Layer 3 of a small transformer language model trained on English Wikipedia (12 layers, counted from 0, width 96).
A neuron's activation on a vector x is ReLU(weights . x), where the dot is the dot product.

Input weights of the MLP neurons that the questions are about. A number n stands for n times 0.0018.
n11: -74 35 130 -42 -202 230 -219 85 0 -146 -22 -70 170 -44 -108 4 -20 -90 -104 -193 12 -287 28 0 -151 -13 281 285 17 191 24 21 -67 155 -86 99 -198 51 -148 -221 21 -101 23 224 21 -43 246 223 192 -104 159 165 -60 -53 -61 -243 355 -84 76 -173 -85 133 -47 -77 -72 54 -13 55 160 196 -129 322 54 77 201 -120 82 -263 -230 -263 -226 -48 63 92 -156 -174 -13 139 -49 -8 -73 74 188 -21 -4 -68
n37: -17 199 4 -136 36 -37 67 106 79 -172 4 199 157 77 -144 246 57 52 -93 -104 35 -16 95 -108 -9 318 -38 -218 130 -73 126 -29 -113 309 -92 -29 172 27 -90 103 -276 -90 128 -96 70 164 -281 93 69 -72 -55 34 -130 -91 -110 -178 -414 135 -22 -152 -74 206 -63 -158 105 83 124 41 188 -60 -163 -107 -12 158 47 37 -72 0 -63 69 92 -118 9 -186 126 127 -183 -98 213 254 -237 123 -202 207 -12 -194
n38: -153 -55 -126 -185 98 -45 -130 -153 -315 116 -38 -75 -20 -166 109 193 251 -300 -225 -61 -90 94 102 -274 -226 -57 0 53 -147 -129 88 8 -28 134 38 229 -159 107 241 128 -36 305 -329 -54 -86 -80 30 70 178 -122 114 -67 54 -60 46 -143 -421 4 -251 52 183 137 -36 31 -30 74 25 114 57 106 87 9 -24 -24 -21 45 -28 -62 -86 101 -114 25 240 132 8 -97 -153 16 212 101 105 59 62 295 24 37
n39: 58 35 -329 -52 199 154 -31 90 -21 -94 -112 278 81 -14 -115 -8 -60 167 303 91 21 -30 154 -109 -242 -103 -101 36 164 66 42 -11 -180 -26 133 102 134 -126 -97 19 0 -81 104 11 49 -34 -50 42 -55 84 25 -80 -129 51 92 -11 -114 97 39 -112 -154 269 78 44 -28 -142 22 264 7 55 -231 -57 -218 323 58 154 -214 -35 28 -199 12 -11 -131 116 -84 180 -193 -108 8 -18 84 -159 71 -15 -51 -176
n40: -81 4 71 30 -325 239 -256 -4 -167 45 -112 151 106 73 37 0 10 -83 -119 -69 -140 -194 -220 159 -136 46 54 89 -213 55 -275 -78 -132 188 -211 114 104 -61 95 -61 218 30 343 291 -209 -213 314 -20 46 -27 -209 -35 119 -123 97 -33 263 -39 -18 59 -207 -203 157 -217 41 28 -74 39 134 215 -44 151 -4 21 94 223 59 -167 128 -184 69 -75 78 -196 203 254 -304 -138 -18 -49 74 29 -78 120 68 87
n48: -330 18 -94 -144 -38 197 -210 276 20 41 32 4 -39 -91 134 -82 -176 -14 -137 115 -4 365 -71 41 353 292 -140 5 -13 73 -193 -224 -69 -151 -133 -129 187 -57 126 224 13 169 103 -196 4 -312 163 -119 74 143 126 121 -80 -73 -277 -197 55 231 -78 59 93 105 -38 23 93 -18 88 17 378 -157 -98 -318 -276 80 99 -101 89 127 25 -13 159 18 149 -54 -98 -202 -158 -78 83 17 98 72 -99 69 -21 -101
n50: -56 -20 220 78 456 -15 257 66 204 -286 167 90 14 -110 98 -184 -270 145 57 454 88 -58 187 -60 -279 83 -56 -58 -145 -38 144 49 34 -63 45 -25 -24 -256 68 118 221 10 -298 -194 304 -50 0 211 -134 -25 -5 379 -194 97 16 -23 -379 204 320 -204 67 -158 -5 -73 -373 -72 -176 -44 68 88 -193 -26 -217 14 156 113 -14 -188 -111 43 141 -260 5 -32 15 -276 136 -68 -124 -250 16 109 -28 0 -115 132
n78: 54 107 -73 -166 308 105 64 -9 -128 5 -216 146 65 -134 -181 194 -175 -151 190 -10 36 -122 -132 290 265 371 172 -46 10 209 -11 -157 -167 33 -144 -226 47 253 -179 290 173 -70 -81 -87 -119 -19 5 160 -140 -73 100 -87 53 -70 -58 -289 -25 66 -430 -9 80 -30 -99 -172 -45 -10 228 193 57 133 -211 46 -285 -36 0 95 -183 36 -81 154 238 329 -287 277 -63 -15 -171 -85 -140 112 162 124 -228 79 102 -223
n90: 82 333 136 276 92 -90 -96 117 222 -122 -93 -15 31 135 -129 78 92 -118 -145 151 287 412 -81 100 -257 -231 -49 -11 -130 172 462 181 -42 -94 162 178 90 81 -322 -80 298 226 -6 -167 256 114 -159 -115 -56 -163 -87 369 32 -139 177 -85 -394 69 -56 -62 -360 77 -47 107 -73 298 -229 -386 153 -149 -54 98 -52 -107 71 -80 -26 314 5 -21 -164 -222 40 -320 227 -251 -246 -142 101 -186 -45 -185 170 -10 -73 53
n96: 10 -133 -142 56 111 -98 59 -27 147 -44 24 134 -27 13 192 87 -171 -25 -322 -122 105 263 80 -231 -20 167 72 -100 -227 86 157 279 59 -69 0 56 -203 10 97 -47 196 183 -45 -28 218 307 -5 0 -93 142 -138 -189 -208 -418 -149 4 63 350 29 108 -270 -111 41 -173 246 10 190 143 -87 -234 -61 5 41 0 -320 -191 188 248 92 -187 -30 -152 192 -201 28 -43 62 -92 -59 -286 341 0 -74 -78 219 -70
n100: -196 -49 -22 -172 -42 9 20 87 -277 -131 129 233 118 312 233 99 323 -73 -110 36 8 99 -99 -211 -135 -379 196 -107 -22 169 127 4 -216 383 -109 44 -142 9 -21 -260 -68 98 207 180 -4 -13 -40 85 -36 -190 25 84 167 -154 -120 -65 14 26 -136 46 -109 -166 52 5 -128 -182 -65 133 103 10 39 -75 64 8 67 234 -221 53 -106 263 -161 154 64 -73 224 18 -142 -128 164 -188 -249 100 -28 93 136 173
n103: -121 -39 -64 -113 -122 33 117 -20 -61 -52 108 202 302 16 9 -105 48 190 41 44 -91 174 -88 -196 -9 -150 -350 32 230 -78 85 -80 168 140 64 47 -312 255 108 172 -8 21 120 25 134 -85 138 -133 -40 -137 96 192 -98 -153 255 -12 -13 -46 172 77 -199 -196 69 67 -22 -22 -92 154 -153 47 -245 -122 -78 -80 -297 240 -158 169 210 -33 0 -213 142 -236 13 34 60 66 251 123 -31 145 -134 -58 -246 -8
n110: -91 -159 -204 -129 -20 167 -90 -194 -258 -112 -73 182 134 146 219 89 225 -20 -61 -93 147 0 -78 31 -83 94 69 168 -113 232 146 -11 25 69 -116 -195 73 20 18 -19 65 -183 -110 184 30 41 240 -108 109 170 -145 53 26 -302 193 -52 -15 4 -97 -261 -70 119 73 8 114 109 67 51 0 -282 41 128 36 -166 137 4 43 97 -105 -36 -51 -15 -106 66 -86 23 -42 81 93 -112 47 -4 209 -222 40 -200
n111: 109 160 -26 143 210 194 -134 69 281 31 -39 252 99 12 -143 -185 112 170 33 -93 -16 -42 -101 -59 -77 -241 -35 -109 -47 -103 138 -135 -70 37 209 43 -4 -64 368 123 -8 112 -288 -64 127 52 -83 -273 111 86 4 172 -201 -62 -159 -95 75 92 -249 -131 -218 -96 -203 -4 152 -85 -211 197 54 -327 9 151 -25 161 -39 4 -4 194 44 -12 -67 -254 233 -12 339 22 -91 71 9 -88 144 -20 -12 -199 -244 72
n131: 41 -64 146 -214 164 45 -133 -115 -141 -112 -157 -99 -109 109 94 -121 -56 217 157 113 -13 478 64 -38 91 -66 -101 101 -118 -9 -257 -161 253 145 240 18 -111 15 71 9 175 -176 -124 113 76 -232 244 -21 207 -114 -163 146 177 -103 158 -167 42 -53 85 125 -108 -422 49 -76 43 -14 -58 9 186 -200 -257 -34 -4 64 28 -99 108 -71 -195 193 -219 0 76 97 -372 -73 -165 -66 38 25 400 9 -122 132 131 49
n135: 76 -277 9 -204 175 105 95 -104 -59 123 -157 160 34 -172 -106 -355 -100 327 149 0 -58 190 133 -20 -145 290 -59 -358 58 64 -84 57 282 103 221 163 -26 52 65 9 150 22 -344 -124 135 182 49 -49 69 0 -67 -111 89 224 290 -139 -59 -4 69 -156 -64 -95 -124 -93 -28 110 -196 91 -56 -274 -22 -217 -47 58 -22 -66 156 16 -25 270 -153 80 -269 -66 49 -27 -40 112 234 -165 172 122 -16 -201 -43 -222
n138: -252 -125 -245 -395 79 68 168 229 -253 178 -111 90 110 -60 -52 -276 146 -238 -205 139 -56 97 -61 147 273 181 167 -48 -20 33 -408 -83 -105 91 84 109 -97 351 -15 -220 53 106 -375 144 20 80 151 18 -57 -115 38 149 70 317 -353 -325 158 107 -273 61 41 320 -198 5 176 124 34 107 -150 -137 133 90 -293 -33 -85 -93 9 -64 -19 96 -31 -30 78 -32 -134 -275 40 -39 5 292 94 269 5 139 0 107
n144: 273 113 88 -24 62 48 239 51 -282 45 -308 172 -28 -126 10 -171 -321 -122 -192 -20 168 148 257 -239 -207 310 -164 -125 -54 146 33 226 75 -66 93 88 62 -5 186 376 123 33 -267 -185 96 196 -179 -9 -35 -64 46 -382 -78 5 -117 45 -111 134 263 98 203 -170 -105 -332 209 61 250 5 134 -178 49 -62 -222 180 -59 -334 23 50 -178 213 67 -88 -10 77 -54 84 -183 133 -187 -73 -21 -46 109 66 99 -288
n163: -45 -275 229 175 200 -414 -84 307 159 193 0 174 0 59 129 -137 353 175 -371 62 -92 19 168 -69 89 -51 211 32 -204 219 49 254 -33 110 -99 266 -242 -101 5 -24 -43 226 114 -64 -49 -60 -25 101 -374 -50 -145 -333 -114 0 -227 41 66 -58 308 52 -93 -61 240 -243 67 -67 -112 -102 -39 98 -69 158 0 210 -25 0 165 -242 -23 -139 83 -99 103 -257 0 35 -110 67 46 -217 93 52 188 -278 -14 -331
n193: -9 -81 -238 -215 -10 92 -64 -63 104 124 145 144 -39 -169 -260 96 -136 -84 339 -190 71 48 264 87 118 -283 -254 285 -367 95 -129 128 34 -17 18 -142 223 -110 -9 62 65 -299 -61 18 -75 -143 -154 -21 116 18 -139 197 13 184 29 -103 -133 105 393 -21 28 164 -58 -187 51 -292 70 0 74 128 240 -261 -182 46 144 -208 -8 12 -129 -60 -56 -148 -70 149 112 -63 -45 117 -32 112 229 110 -79 112 65 127
n206: 101 -43 0 -121 -253 61 -318 9 311 -127 126 -45 146 -40 -134 -5 -242 243 -160 -187 -146 -51 121 70 35 114 -179 278 -29 60 127 61 -27 207 -9 -57 -112 229 -130 220 -193 157 210 85 -150 0 174 -145 10 62 -72 172 190 69 145 9 54 19 207 -195 -425 15 15 75 45 -15 154 -256 -23 184 109 -172 -101 67 202 193 -104 -26 -195 -212 -204 -434 -278 -75 -119 120 48 380 207 208 5 -95 -49 92 -119 70
n225: 31 17 83 -187 184 106 -4 106 -201 -9 -35 -37 -8 -40 18 -9 122 22 -70 -9 60 21 32 -243 242 121 -180 28 48 -17 72 -51 183 -92 -233 -245 -8 97 224 13 54 55 245 -116 -72 -281 -232 -263 -197 243 175 208 104 -76 -118 -112 133 72 72 201 -85 -75 23 357 158 386 -13 17 -8 -134 -69 106 -17 8 -9 111 222 -64 -246 -188 -213 -26 -27 116 -143 91 -184 -46 -4 -40 254 49 -357 -109 38 -102
n248: -56 0 -71 143 -86 208 -63 95 129 -62 -194 29 111 205 -89 -254 -6 399 -280 230 -131 84 -47 37 218 68 -487 193 -369 -141 -6 -372 5 29 100 -90 79 27 74 233 49 0 -359 -20 99 -15 97 -219 282 -40 -228 157 468 67 248 -102 0 84 183 -312 -162 -227 87 -190 -184 94 -183 128 162 89 30 -129 215 -43 -51 -60 34 37 -188 214 121 167 -32 -42 126 -269 -61 -113 120 -14 -153 -48 -150 58 88 -30
n250: 132 -167 92 -107 278 51 112 -180 -135 -178 -124 165 -88 -76 95 -174 -69 41 -17 -54 28 -38 -20 12 -184 -86 137 -14 -249 422 135 68 29 -156 -17 134 -204 -23 -110 51 97 253 -228 -161 -81 -61 -168 112 14 -48 172 -118 -65 112 28 -64 -183 102 117 21 117 -9 239 5 -299 -54 -372 -81 123 -125 -69 315 240 20 -18 -30 -145 88 231 -147 -73 148 0 -52 295 162 119 178 18 -16 150 -37 36 -181 -21 -248
n283: 264 -241 -60 -25 -182 88 -95 193 156 96 -35 -134 148 91 -240 -79 183 -155 61 -49 -40 -25 -60 256 -14 -120 -43 136 60 -82 52 -25 -94 145 -85 98 -46 -319 -62 -252 -169 -174 268 192 25 -43 113 43 -181 9 -205 -107 34 -290 163 20 210 -183 -88 -32 -40 26 312 -169 142 111 -143 -150 125 207 -47 -36 -190 201 280 -80 -122 20 243 -148 40 43 -205 -4 102 -52 -39 204 -57 48 -13 -69 -127 194 198 -38
n299: 215 25 -10 -107 -179 39 -53 -269 175 -91 -321 285 119 -105 72 0 212 -221 85 -87 156 39 199 -46 -219 -26 70 362 -59 -161 -99 -97 24 292 -49 -275 -77 -37 -106 -224 38 149 41 -39 19 158 -286 96 240 -40 251 -188 -74 -366 43 27 -5 -178 -194 160 287 252 -5 206 -10 -15 282 -24 19 -125 -285 89 -86 5 -175 -181 -56 -18 -147 48 -124 312 -304 123 -25 65 400 82 -46 -179 259 -89 -55 -43 -191 97
n310: 10 46 0 94 365 89 90 -66 -28 -83 0 287 170 293 79 -197 40 378 -82 183 -155 -133 71 -321 -123 -215 -210 -305 35 -97 241 -10 5 176 -115 5 -34 -286 113 258 -127 -152 -153 35 -74 -96 -41 14 188 -116 133 76 -15 16 369 -130 31 -118 16 316 -68 273 -108 -53 10 183 -45 300 206 11 -271 -150 102 -213 -183 80 53 -98 -221 29 137 -91 -326 -28 -45 91 51 -294 10 -380 174 -315 0 107 24 -119
n349: 228 9 -51 200 -140 96 79 -16 174 31 -108 56 171 322 -164 -17 -394 -106 20 -48 -32 -124 144 125 108 -283 -251 239 -290 -176 -19 255 -184 -95 0 76 -71 50 -46 -4 -111 -82 -45 51 -243 111 103 224 -194 -81 -92 68 136 -184 83 157 9 71 308 8 -141 139 165 -280 -164 -75 130 50 -58 -112 -178 23 53 140 -26 8 -279 51 123 -90 62 -132 -142 -71 204 -13 -56 74 189 71 18 -32 95 127 94 46
n368: -5 -248 -116 24 -10 157 -95 268 -91 -20 20 -9 223 -49 -231 -144 142 -121 324 370 -13 -160 -18 183 245 116 -5 103 48 -153 -48 128 -37 5 -217 139 118 -5 -24 119 -5 -202 25 260 -133 -324 196 54 -20 -5 -164 -126 -145 -293 -53 -249 -114 193 -215 -372 70 188 249 40 -111 -65 95 99 -38 -202 38 180 -122 141 59 320 64 -218 14 -28 81 44 20 36 -87 161 -201 -66 30 265 -415 137 107 -9 -158 261
n370: -5 139 -205 -306 441 -60 -109 -67 68 -152 -5 39 39 -227 122 11 -69 11 -230 -95 -166 125 10 146 -49 143 473 -168 31 59 -11 -136 -148 361 -15 163 -200 268 -55 111 -54 30 -118 158 -35 -123 249 28 -318 -123 -92 -133 230 95 45 52 -68 105 -175 301 -117 125 -401 -240 234 -207 151 130 -10 -203 -20 -33 -262 -34 108 222 78 118 -67 -5 -284 -308 43 109 51 118 -217 -40 -154 -105 -107 160 -66 193 394 166
n383: 128 -95 -311 56 -43 8 -62 -50 -294 -226 194 4 211 -53 -115 126 -18 208 27 194 38 115 50 -102 82 34 162 -69 241 4 63 140 -51 110 -85 -166 -40 61 -167 4 110 -146 -47 159 40 -241 -120 248 156 0 -38 -98 -159 -67 258 -26 -92 -40 -118 -27 220 350 31 -200 -191 0 104 -12 16 85 -118 104 -114 115 -58 161 -128 4 42 -95 -145 -270 119 -8 -118 -312 -21 -123 21 87 -128 170 -113 -71 157 -220

Each question shows a token from some text and the vector x that enters the MLP there. A number n stands for n times 0.0098.

" Argentine": 139 108 76 19 -5 99 147 -271 -55 60 -44 -146 1 -65 -20 -1 1 119 -39 21 -103 50 -124 85 -129 43 118 -139 -12 -7 35 -88 98 -89 19 49 71 17 62 -17 59 -64 97 -27 -117 38 -145 42 -82 6 -187 24 116 21 -8 46 119 -147 67 40 82 16 -135 76 -61 19 104 -13 -197 24 282 -97 67 2 96 13 -39 -69 31 -81 89 -139 51 -66 31 -22 14 58 110 -49 -79 95 -88 105 -146 -110
The most active neuron and its activation: n135, at about 2

" end": -135 111 -8 -33 103 145 -10 -170 -65 -28 -38 -152 -165 -62 -145 27 -81 19 -138 -85 -136 74 -269 -21 151 54 81 -14 26 -75 88 85 63 -37 78 -7 192 76 -54 -13 3 32 106 -25 0 -29 -26 -5 -27 108 -1 52 118 41 -121 -83 -38 -202 -10 19 189 38 11 60 -44 -60 -4 13 -104 94 119 -54 -12 12 39 -85 62 -83 87 35 55 -109 32 6 -59 50 75 1 6 -189 63 129 -103 180 -36 -40
The most active neuron and its activation: n48, at about 3

"hall": 27 120 -47 72 1 111 -25 -174 6 65 48 -96 -253 -57 -187 -48 -22 67 -142 -55 -77 53 -178 -90 52 27 86 -15 11 -55 132 -24 38 -111 19 121 214 -43 16 -59 -8 9 77 36 -171 11 -25 3 -48 105 -64 -30 65 -65 -37 34 -83 -99 -31 -14 81 39 -120 29 -32 27 125 94 -189 28 288 -146 -2 64 119 41 75 -141 38 -47 22 -80 19 9 36 115 78 -30 -81 -23 19 179 -171 160 -76 26
The most active neuron and its activation: n370, at about 2.2

" to": 37 130 61 -43 53 134 -13 -223 -62 -47 -39 -64 -69 43 -25 -40 67 55 -119 54 -138 35 -212 79 21 41 137 -98 71 -94 94 7 154 -93 59 -14 34 -70 14 -88 -59 2 58 3 -60 71 -155 15 23 15 -184 -12 8 -70 -114 79 13 -90 14 -69 78 92 -51 155 11 -91 165 49 -35 46 55 -73 222 125 133 -100 -40 -98 19 -102 41 -120 7 -13 76 24 171 -14 34 -14 -44 56 -176 130 -100 -83
The most active neuron and its activation: n37, at about 2.7

" not": -89 67 6 79 23 32 -40 -314 -177 80 44 -51 -311 -22 -89 70 19 -9 -185 115 -136 44 -108 -50 59 19 84 -111 -1 -110 114 -29 144 -31 135 33 86 -56 34 -11 65 69 94 86 -90 59 -41 9 -101 137 -143 -17 115 37 -132 10 -20 -112 1 -63 -16 47 15 207 -3 -100 41 93 -135 -15 144 -26 77 84 94 -61 -54 46 88 -78 27 -131 20 -13 9 -9 141 -24 3 -118 -9 12 -15 127 -95 59
Which of these neurons fires most? n38

" would": -9 139 -54 22 37 144 -85 -294 -155 17 -67 -89 -142 -18 58 15 38 -24 -198 84 -131 86 -125 53 71 72 172 33 -12 26 80 73 38 0 71 -4 56 20 71 -35 -25 -61 14 22 -77 86 -109 -14 3 55 -233 -79 54 -88 -56 116 -22 -125 46 -81 91 93 -60 94 -22 3 141 80 -218 82 -4 -57 136 48 107 -112 -45 -23 104 -89 33 -109 -18 13 24 136 112 -15 81 -20 38 -20 -150 108 -46 -96
The two highest activations, in order: n110, n38

" a": 72 116 -2 -30 -51 -12 -49 -165 -94 -18 -25 -101 -304 27 -87 -5 18 42 -138 89 -126 24 -207 58 -39 -69 194 -3 80 -48 53 -26 68 5 33 -8 208 128 -17 27 119 -84 -1 18 -31 31 -67 68 -28 58 18 -111 80 -41 -113 7 112 -161 49 83 -16 122 -66 134 27 -104 108 17 -71 78 140 -56 157 9 97 -77 27 -73 -37 -16 65 -138 66 -43 77 73 137 15 9 -1 -51 135 -179 -5 -178 -100
The two highest activations, in order: n370, n383

" courts": -36 222 44 28 41 147 -53 -206 -48 19 2 6 -142 -2 -157 -18 -63 0 -123 62 -99 25 -201 47 8 -77 39 74 -168 -160 139 56 74 -135 30 6 125 -25 5 45 18 12 132 19 -146 38 11 -4 -92 125 -123 -106 103 -89 -91 111 -42 -128 107 39 62 107 34 14 53 1 127 55 -211 24 246 -52 -67 17 94 -51 -29 -69 90 -89 -13 -33 56 41 -26 37 34 8 116 -125 47 125 -164 76 -54 -55
The three highest activations, in order: n349, n193, n40

" fourth": 19 147 41 -83 80 93 57 -172 -105 64 95 -153 -211 -5 -145 -61 -33 51 -231 68 -106 4 -270 90 -11 -41 126 34 66 33 79 -19 28 -104 51 69 46 5 98 -34 124 -27 30 -29 6 -16 -119 37 -119 48 -113 20 172 -5 -56 1 85 -59 86 37 119 -32 -29 56 -135 -11 8 68 -117 73 139 -63 -134 -42 86 -91 -6 -63 26 3 69 -123 31 4 7 57 191 -2 -6 -79 -23 134 -54 98 -132 -4
The most active neuron and its activation: n50, at about 2.3

" member": -143 227 -1 0 30 75 -5 -265 13 75 -48 -35 -165 11 -88 60 -27 77 -50 45 -246 40 -242 107 147 17 -26 -117 -20 -16 94 -119 47 -106 -6 6 11 -5 -12 62 -46 -24 108 27 -84 35 -77 78 -90 126 -86 15 116 -60 -154 -44 79 -121 -3 30 190 -30 -87 98 -30 -81 63 107 -114 78 150 -72 -20 77 114 -39 20 -25 81 11 -73 -34 70 -26 -66 -23 133 48 -30 -12 30 52 -100 115 -118 37
The most active neuron and its activation: n48, at about 2.5

" album": 106 184 23 48 26 54 -86 -308 -34 -35 1 -18 -167 85 -131 -15 6 55 -53 36 -96 80 -297 39 58 -8 -16 -42 -30 -162 120 47 149 -67 53 26 -15 -22 -48 -19 0 -26 -12 161 -176 1 -20 115 -34 8 -119 28 59 -36 -51 60 113 -195 68 77 63 -22 -22 153 -69 -39 22 82 -126 86 40 -136 5 14 168 -89 7 36 -35 -76 51 -68 24 -5 -68 67 37 13 -78 -61 113 48 -164 156 -26 -29
Which of these neurons fires most? n131

" of": 75 218 95 61 39 49 -5 -268 2 18 -33 -61 -9 111 -100 -68 62 147 -114 42 -61 106 -200 2 60 -18 169 -50 16 -86 39 18 119 -40 7 19 122 17 -61 -68 -38 4 94 -39 -118 137 -128 34 76 65 -142 -22 85 -30 -108 42 -56 -147 30 -34 17 23 -21 63 -53 -154 168 -30 -99 63 45 -41 118 52 91 -65 -9 -225 53 -85 75 -20 -60 -50 11 95 101 -15 -4 -11 -39 119 -174 98 -131 -50
The three highest activations, in order: n37, n299, n206

" No": 75 139 95 -64 81 81 -28 -155 -123 -9 15 -90 -99 52 -98 6 -91 87 -119 63 -187 139 -161 -42 19 2 157 70 -29 -28 48 -53 110 -92 133 23 211 57 -23 -15 -36 54 54 123 -76 -10 -236 33 4 10 -14 -31 1 -52 -106 136 128 -196 6 -57 64 76 -38 3 -17 -132 32 56 -284 23 70 -86 77 44 146 -66 31 -39 13 -94 83 -10 60 -7 -29 212 56 42 -28 -63 -113 35 -16 12 -143 -58
Which of these neurons fires most? n206

" 2011": -24 148 -16 -24 -33 125 99 -158 -15 113 80 -70 -28 7 -129 11 47 99 -143 54 -214 82 -260 -37 17 -119 28 -45 41 16 73 45 149 -5 34 77 70 109 -105 70 -15 -130 -22 -65 -29 37 -89 51 -72 41 -70 15 23 -23 -50 -33 112 -108 -20 24 132 94 30 67 -165 -70 44 85 -266 97 154 -79 -3 17 85 -74 -23 -145 93 -8 50 -98 81 11 8 52 106 9 70 -131 -118 68 -128 137 -117 -67
Which of these neurons fires most? n103

" Brazilian": 116 125 83 47 -29 111 83 -261 -51 34 -23 -111 -24 -75 -24 23 -9 143 16 39 -143 99 -143 127 -69 -4 100 -101 3 36 16 -115 112 -53 -31 62 82 -43 72 31 36 -62 90 5 -109 31 -192 96 -70 -10 -187 6 126 -9 -41 24 99 -158 50 -10 118 31 -113 174 -9 -61 86 2 -179 -22 244 -78 85 6 95 -1 -47 -38 10 -114 97 -140 16 -37 26 -5 12 45 20 -49 -58 76 -150 144 -133 -94
The three highest activations, in order: n206, n40, n370

" on": 0 207 78 29 62 66 34 -157 -42 -50 -92 -92 -236 37 -27 55 73 97 -96 44 -9 87 -286 3 35 30 79 -38 19 13 70 38 126 -17 143 3 186 -12 -82 -17 -14 36 8 -42 -56 68 -128 99 61 51 -132 21 -2 -15 -89 6 4 -139 92 -113 44 -33 -136 181 -74 -51 82 49 -65 71 -16 -113 80 82 117 -4 -29 -90 43 -68 8 -183 52 -73 -5 71 108 -11 -36 -103 -21 77 -136 136 -171 -5
Which of these neurons fires most? n90

" January": -67 257 51 -105 26 106 17 -43 -35 143 -40 -150 -89 -49 -80 -72 17 60 -205 50 -68 66 -215 23 -27 -51 79 20 -5 -62 160 -34 118 45 43 -2 197 -12 -73 23 -9 -94 22 13 -82 31 -156 27 -16 62 -38 16 88 -117 -97 -108 29 -92 -44 -33 99 107 67 38 -71 -28 59 123 -168 66 182 -91 24 64 196 -40 -88 -154 181 -14 7 -101 16 83 61 39 32 36 13 -95 -23 46 -82 15 -95 -34
The three highest activations, in order: n283, n37, n38

" its": 32 55 -93 27 78 85 -36 -178 -65 -10 -98 -78 -229 -10 -91 8 -73 119 -131 94 -99 -7 -126 15 -13 57 103 -99 69 -68 36 -50 59 -40 128 55 269 132 -31 33 72 -11 27 65 -118 65 -40 117 -23 51 -121 -18 47 16 -110 -17 50 -128 -41 113 -68 59 -129 106 -72 -197 176 9 -209 111 188 -11 114 30 125 3 -38 -80 33 -112 96 -85 1 -32 43 13 137 -21 14 -76 -33 109 -167 59 -88 -63
Which of these neurons fires most? n370

" 2014": -18 55 10 -66 31 111 103 -163 -7 110 4 -116 -22 -43 -125 53 7 86 -158 92 -170 123 -282 3 -14 -134 6 -9 23 -23 66 47 70 -56 38 71 -1 82 -104 83 51 -97 -40 -68 12 -5 -94 58 -82 29 -134 39 56 -16 -60 47 97 -81 -18 13 151 79 24 54 -119 -37 18 102 -154 108 151 -67 57 44 113 -97 -66 -135 127 -49 93 -95 52 7 16 115 115 47 73 -154 -98 67 -171 120 -115 -98
The most active neuron and its activation: n103, at about 1.6

" his": -18 86 -27 -5 153 60 44 -159 -34 -10 -71 -57 -184 72 -23 -15 -95 164 -88 114 -80 24 -200 46 -54 39 107 -36 129 15 67 -37 29 -73 65 28 161 44 21 34 132 -32 -13 15 -176 66 -81 150 -66 54 -186 -4 24 -32 -70 -21 47 -199 84 157 23 -1 -53 124 -123 -81 95 75 -142 99 180 -48 178 -20 76 -33 -83 -144 -82 -102 106 -80 -40 -24 44 -12 131 -12 20 -103 -56 65 -94 45 -93 -74
Which of these neurons fires most? n310

"\n": -75 229 -21 122 77 179 -23 -152 -49 -39 -7 -76 -88 -38 -90 -99 126 73 -107 70 -193 80 -152 32 -17 -119 116 -4 -67 -65 99 46 7 -31 13 70 101 46 -84 -42 33 15 17 82 -8 94 -56 68 -17 49 -23 -83 109 4 -167 -36 58 -164 46 -67 70 -34 -60 198 -30 -27 1 111 -163 90 138 -169 102 5 56 -46 -54 -85 62 -95 37 -33 -30 4 -30 67 152 -21 70 52 -146 69 -184 94 -51 -17
The two highest activations, in order: n100, n248

" Robert": 70 247 122 -13 45 50 -57 -173 -31 289 -10 -100 -117 -43 -72 11 -57 88 -51 -3 -238 95 -114 9 -47 -74 103 -3 -61 -119 70 -36 126 -88 -5 60 154 -45 -59 -10 119 39 55 6 -120 21 -28 72 -9 81 -149 0 108 -62 -45 2 -61 -111 -106 14 177 41 -62 105 8 -46 72 55 -256 44 62 -168 76 77 128 32 -76 -57 -41 -85 -6 -66 2 -38 -44 -16 115 35 67 -22 -77 64 -53 22 -109 100
Which of these neurons fires most? n38

")": 18 287 42 -46 91 161 74 -125 33 83 14 -90 -8 -13 -114 -73 34 55 -72 18 -122 24 -161 -45 72 -91 169 36 -33 63 44 -65 154 -98 43 4 36 -48 -40 49 -42 -98 -66 53 -83 41 50 52 -20 82 -96 -64 85 -119 -115 11 51 -142 5 18 98 70 38 197 -70 -87 69 104 -71 169 117 -113 70 89 88 -38 -18 -83 121 -149 -17 -130 3 -6 22 -13 59 20 -78 -49 -106 46 -183 65 -98 -89
The three highest activations, in order: n283, n11, n370

" writes": 17 159 20 64 63 112 104 -240 -10 73 70 -154 -66 67 -47 -8 -15 20 -114 143 -169 12 -84 -6 24 -75 -7 -18 -124 -93 145 -21 140 -58 183 42 10 16 -108 97 39 43 64 16 -150 41 -127 34 -52 203 -99 -118 65 -105 -83 -17 93 -120 6 35 90 53 -63 102 -62 -67 25 46 22 57 28 -48 67 13 106 0 48 -72 66 -87 -19 -75 -89 -42 -10 116 60 -146 32 -173 63 92 -118 82 -104 -14
The three highest activations, in order: n310, n225, n349

"ña": 112 84 69 125 73 151 36 -146 -124 121 56 -28 -164 -56 -70 -38 -103 22 -79 -44 -203 71 -145 32 -72 51 63 72 -51 24 178 -64 106 -75 13 73 96 -33 55 -15 -26 -82 122 -13 -117 4 -20 56 -129 19 -92 -79 -1 11 -14 7 28 -90 85 -6 58 21 -200 116 -40 32 101 14 -116 39 266 -90 121 73 140 -128 98 -124 79 -135 79 -129 57 -40 44 54 -20 53 -117 -30 -96 92 -105 56 -61 -44
Which of these neurons fires most? n144

" gained": 36 139 51 15 -1 80 -85 -242 -151 -51 -60 -133 -112 -113 -81 20 5 -25 -190 46 -129 42 -112 38 84 61 98 1 10 20 15 8 50 -18 112 24 59 51 -8 59 39 -40 -31 23 -121 55 -204 77 5 108 -122 -22 184 -104 -133 50 89 0 111 32 65 67 -54 121 -156 -70 69 99 -102 77 34 33 172 30 105 -30 53 -98 164 -94 64 -68 -14 -77 -70 119 155 23 -43 -57 -21 -75 -102 94 -105 5
The most active neuron and its activation: n250, at about 1.6

" (": 62 222 17 47 -7 82 -168 -178 -107 -25 48 -46 -243 -86 34 -15 -21 -9 -117 128 -209 81 -151 37 44 -52 129 -100 3 -35 -39 49 139 1 -19 -27 144 16 -124 -64 31 -21 -39 -7 -12 33 -43 42 -10 91 28 -68 36 12 -91 -115 -24 -197 -30 -46 34 1 -11 135 26 10 109 31 -185 71 280 -112 125 99 123 -51 27 -37 95 -33 10 -101 95 97 15 150 14 -28 80 -120 -133 76 -68 105 -164 43
The two highest activations, in order: n38, n370

" the": -54 124 -78 100 -7 113 -9 -149 -66 25 -35 -55 -320 29 -29 75 -35 138 -107 78 -186 30 -138 125 5 -54 131 -162 60 7 76 -23 39 -125 30 59 209 166 -8 -67 101 -6 26 61 -60 69 -12 36 -35 66 -75 -65 27 -20 -92 -20 75 -159 -19 77 57 22 -101 99 -29 -114 212 -16 -104 99 128 -39 37 42 89 -88 -7 -123 -10 -17 29 -64 11 -50 51 69 141 28 33 3 -62 97 -170 -12 -209 -113
Which of these neurons fires most? n78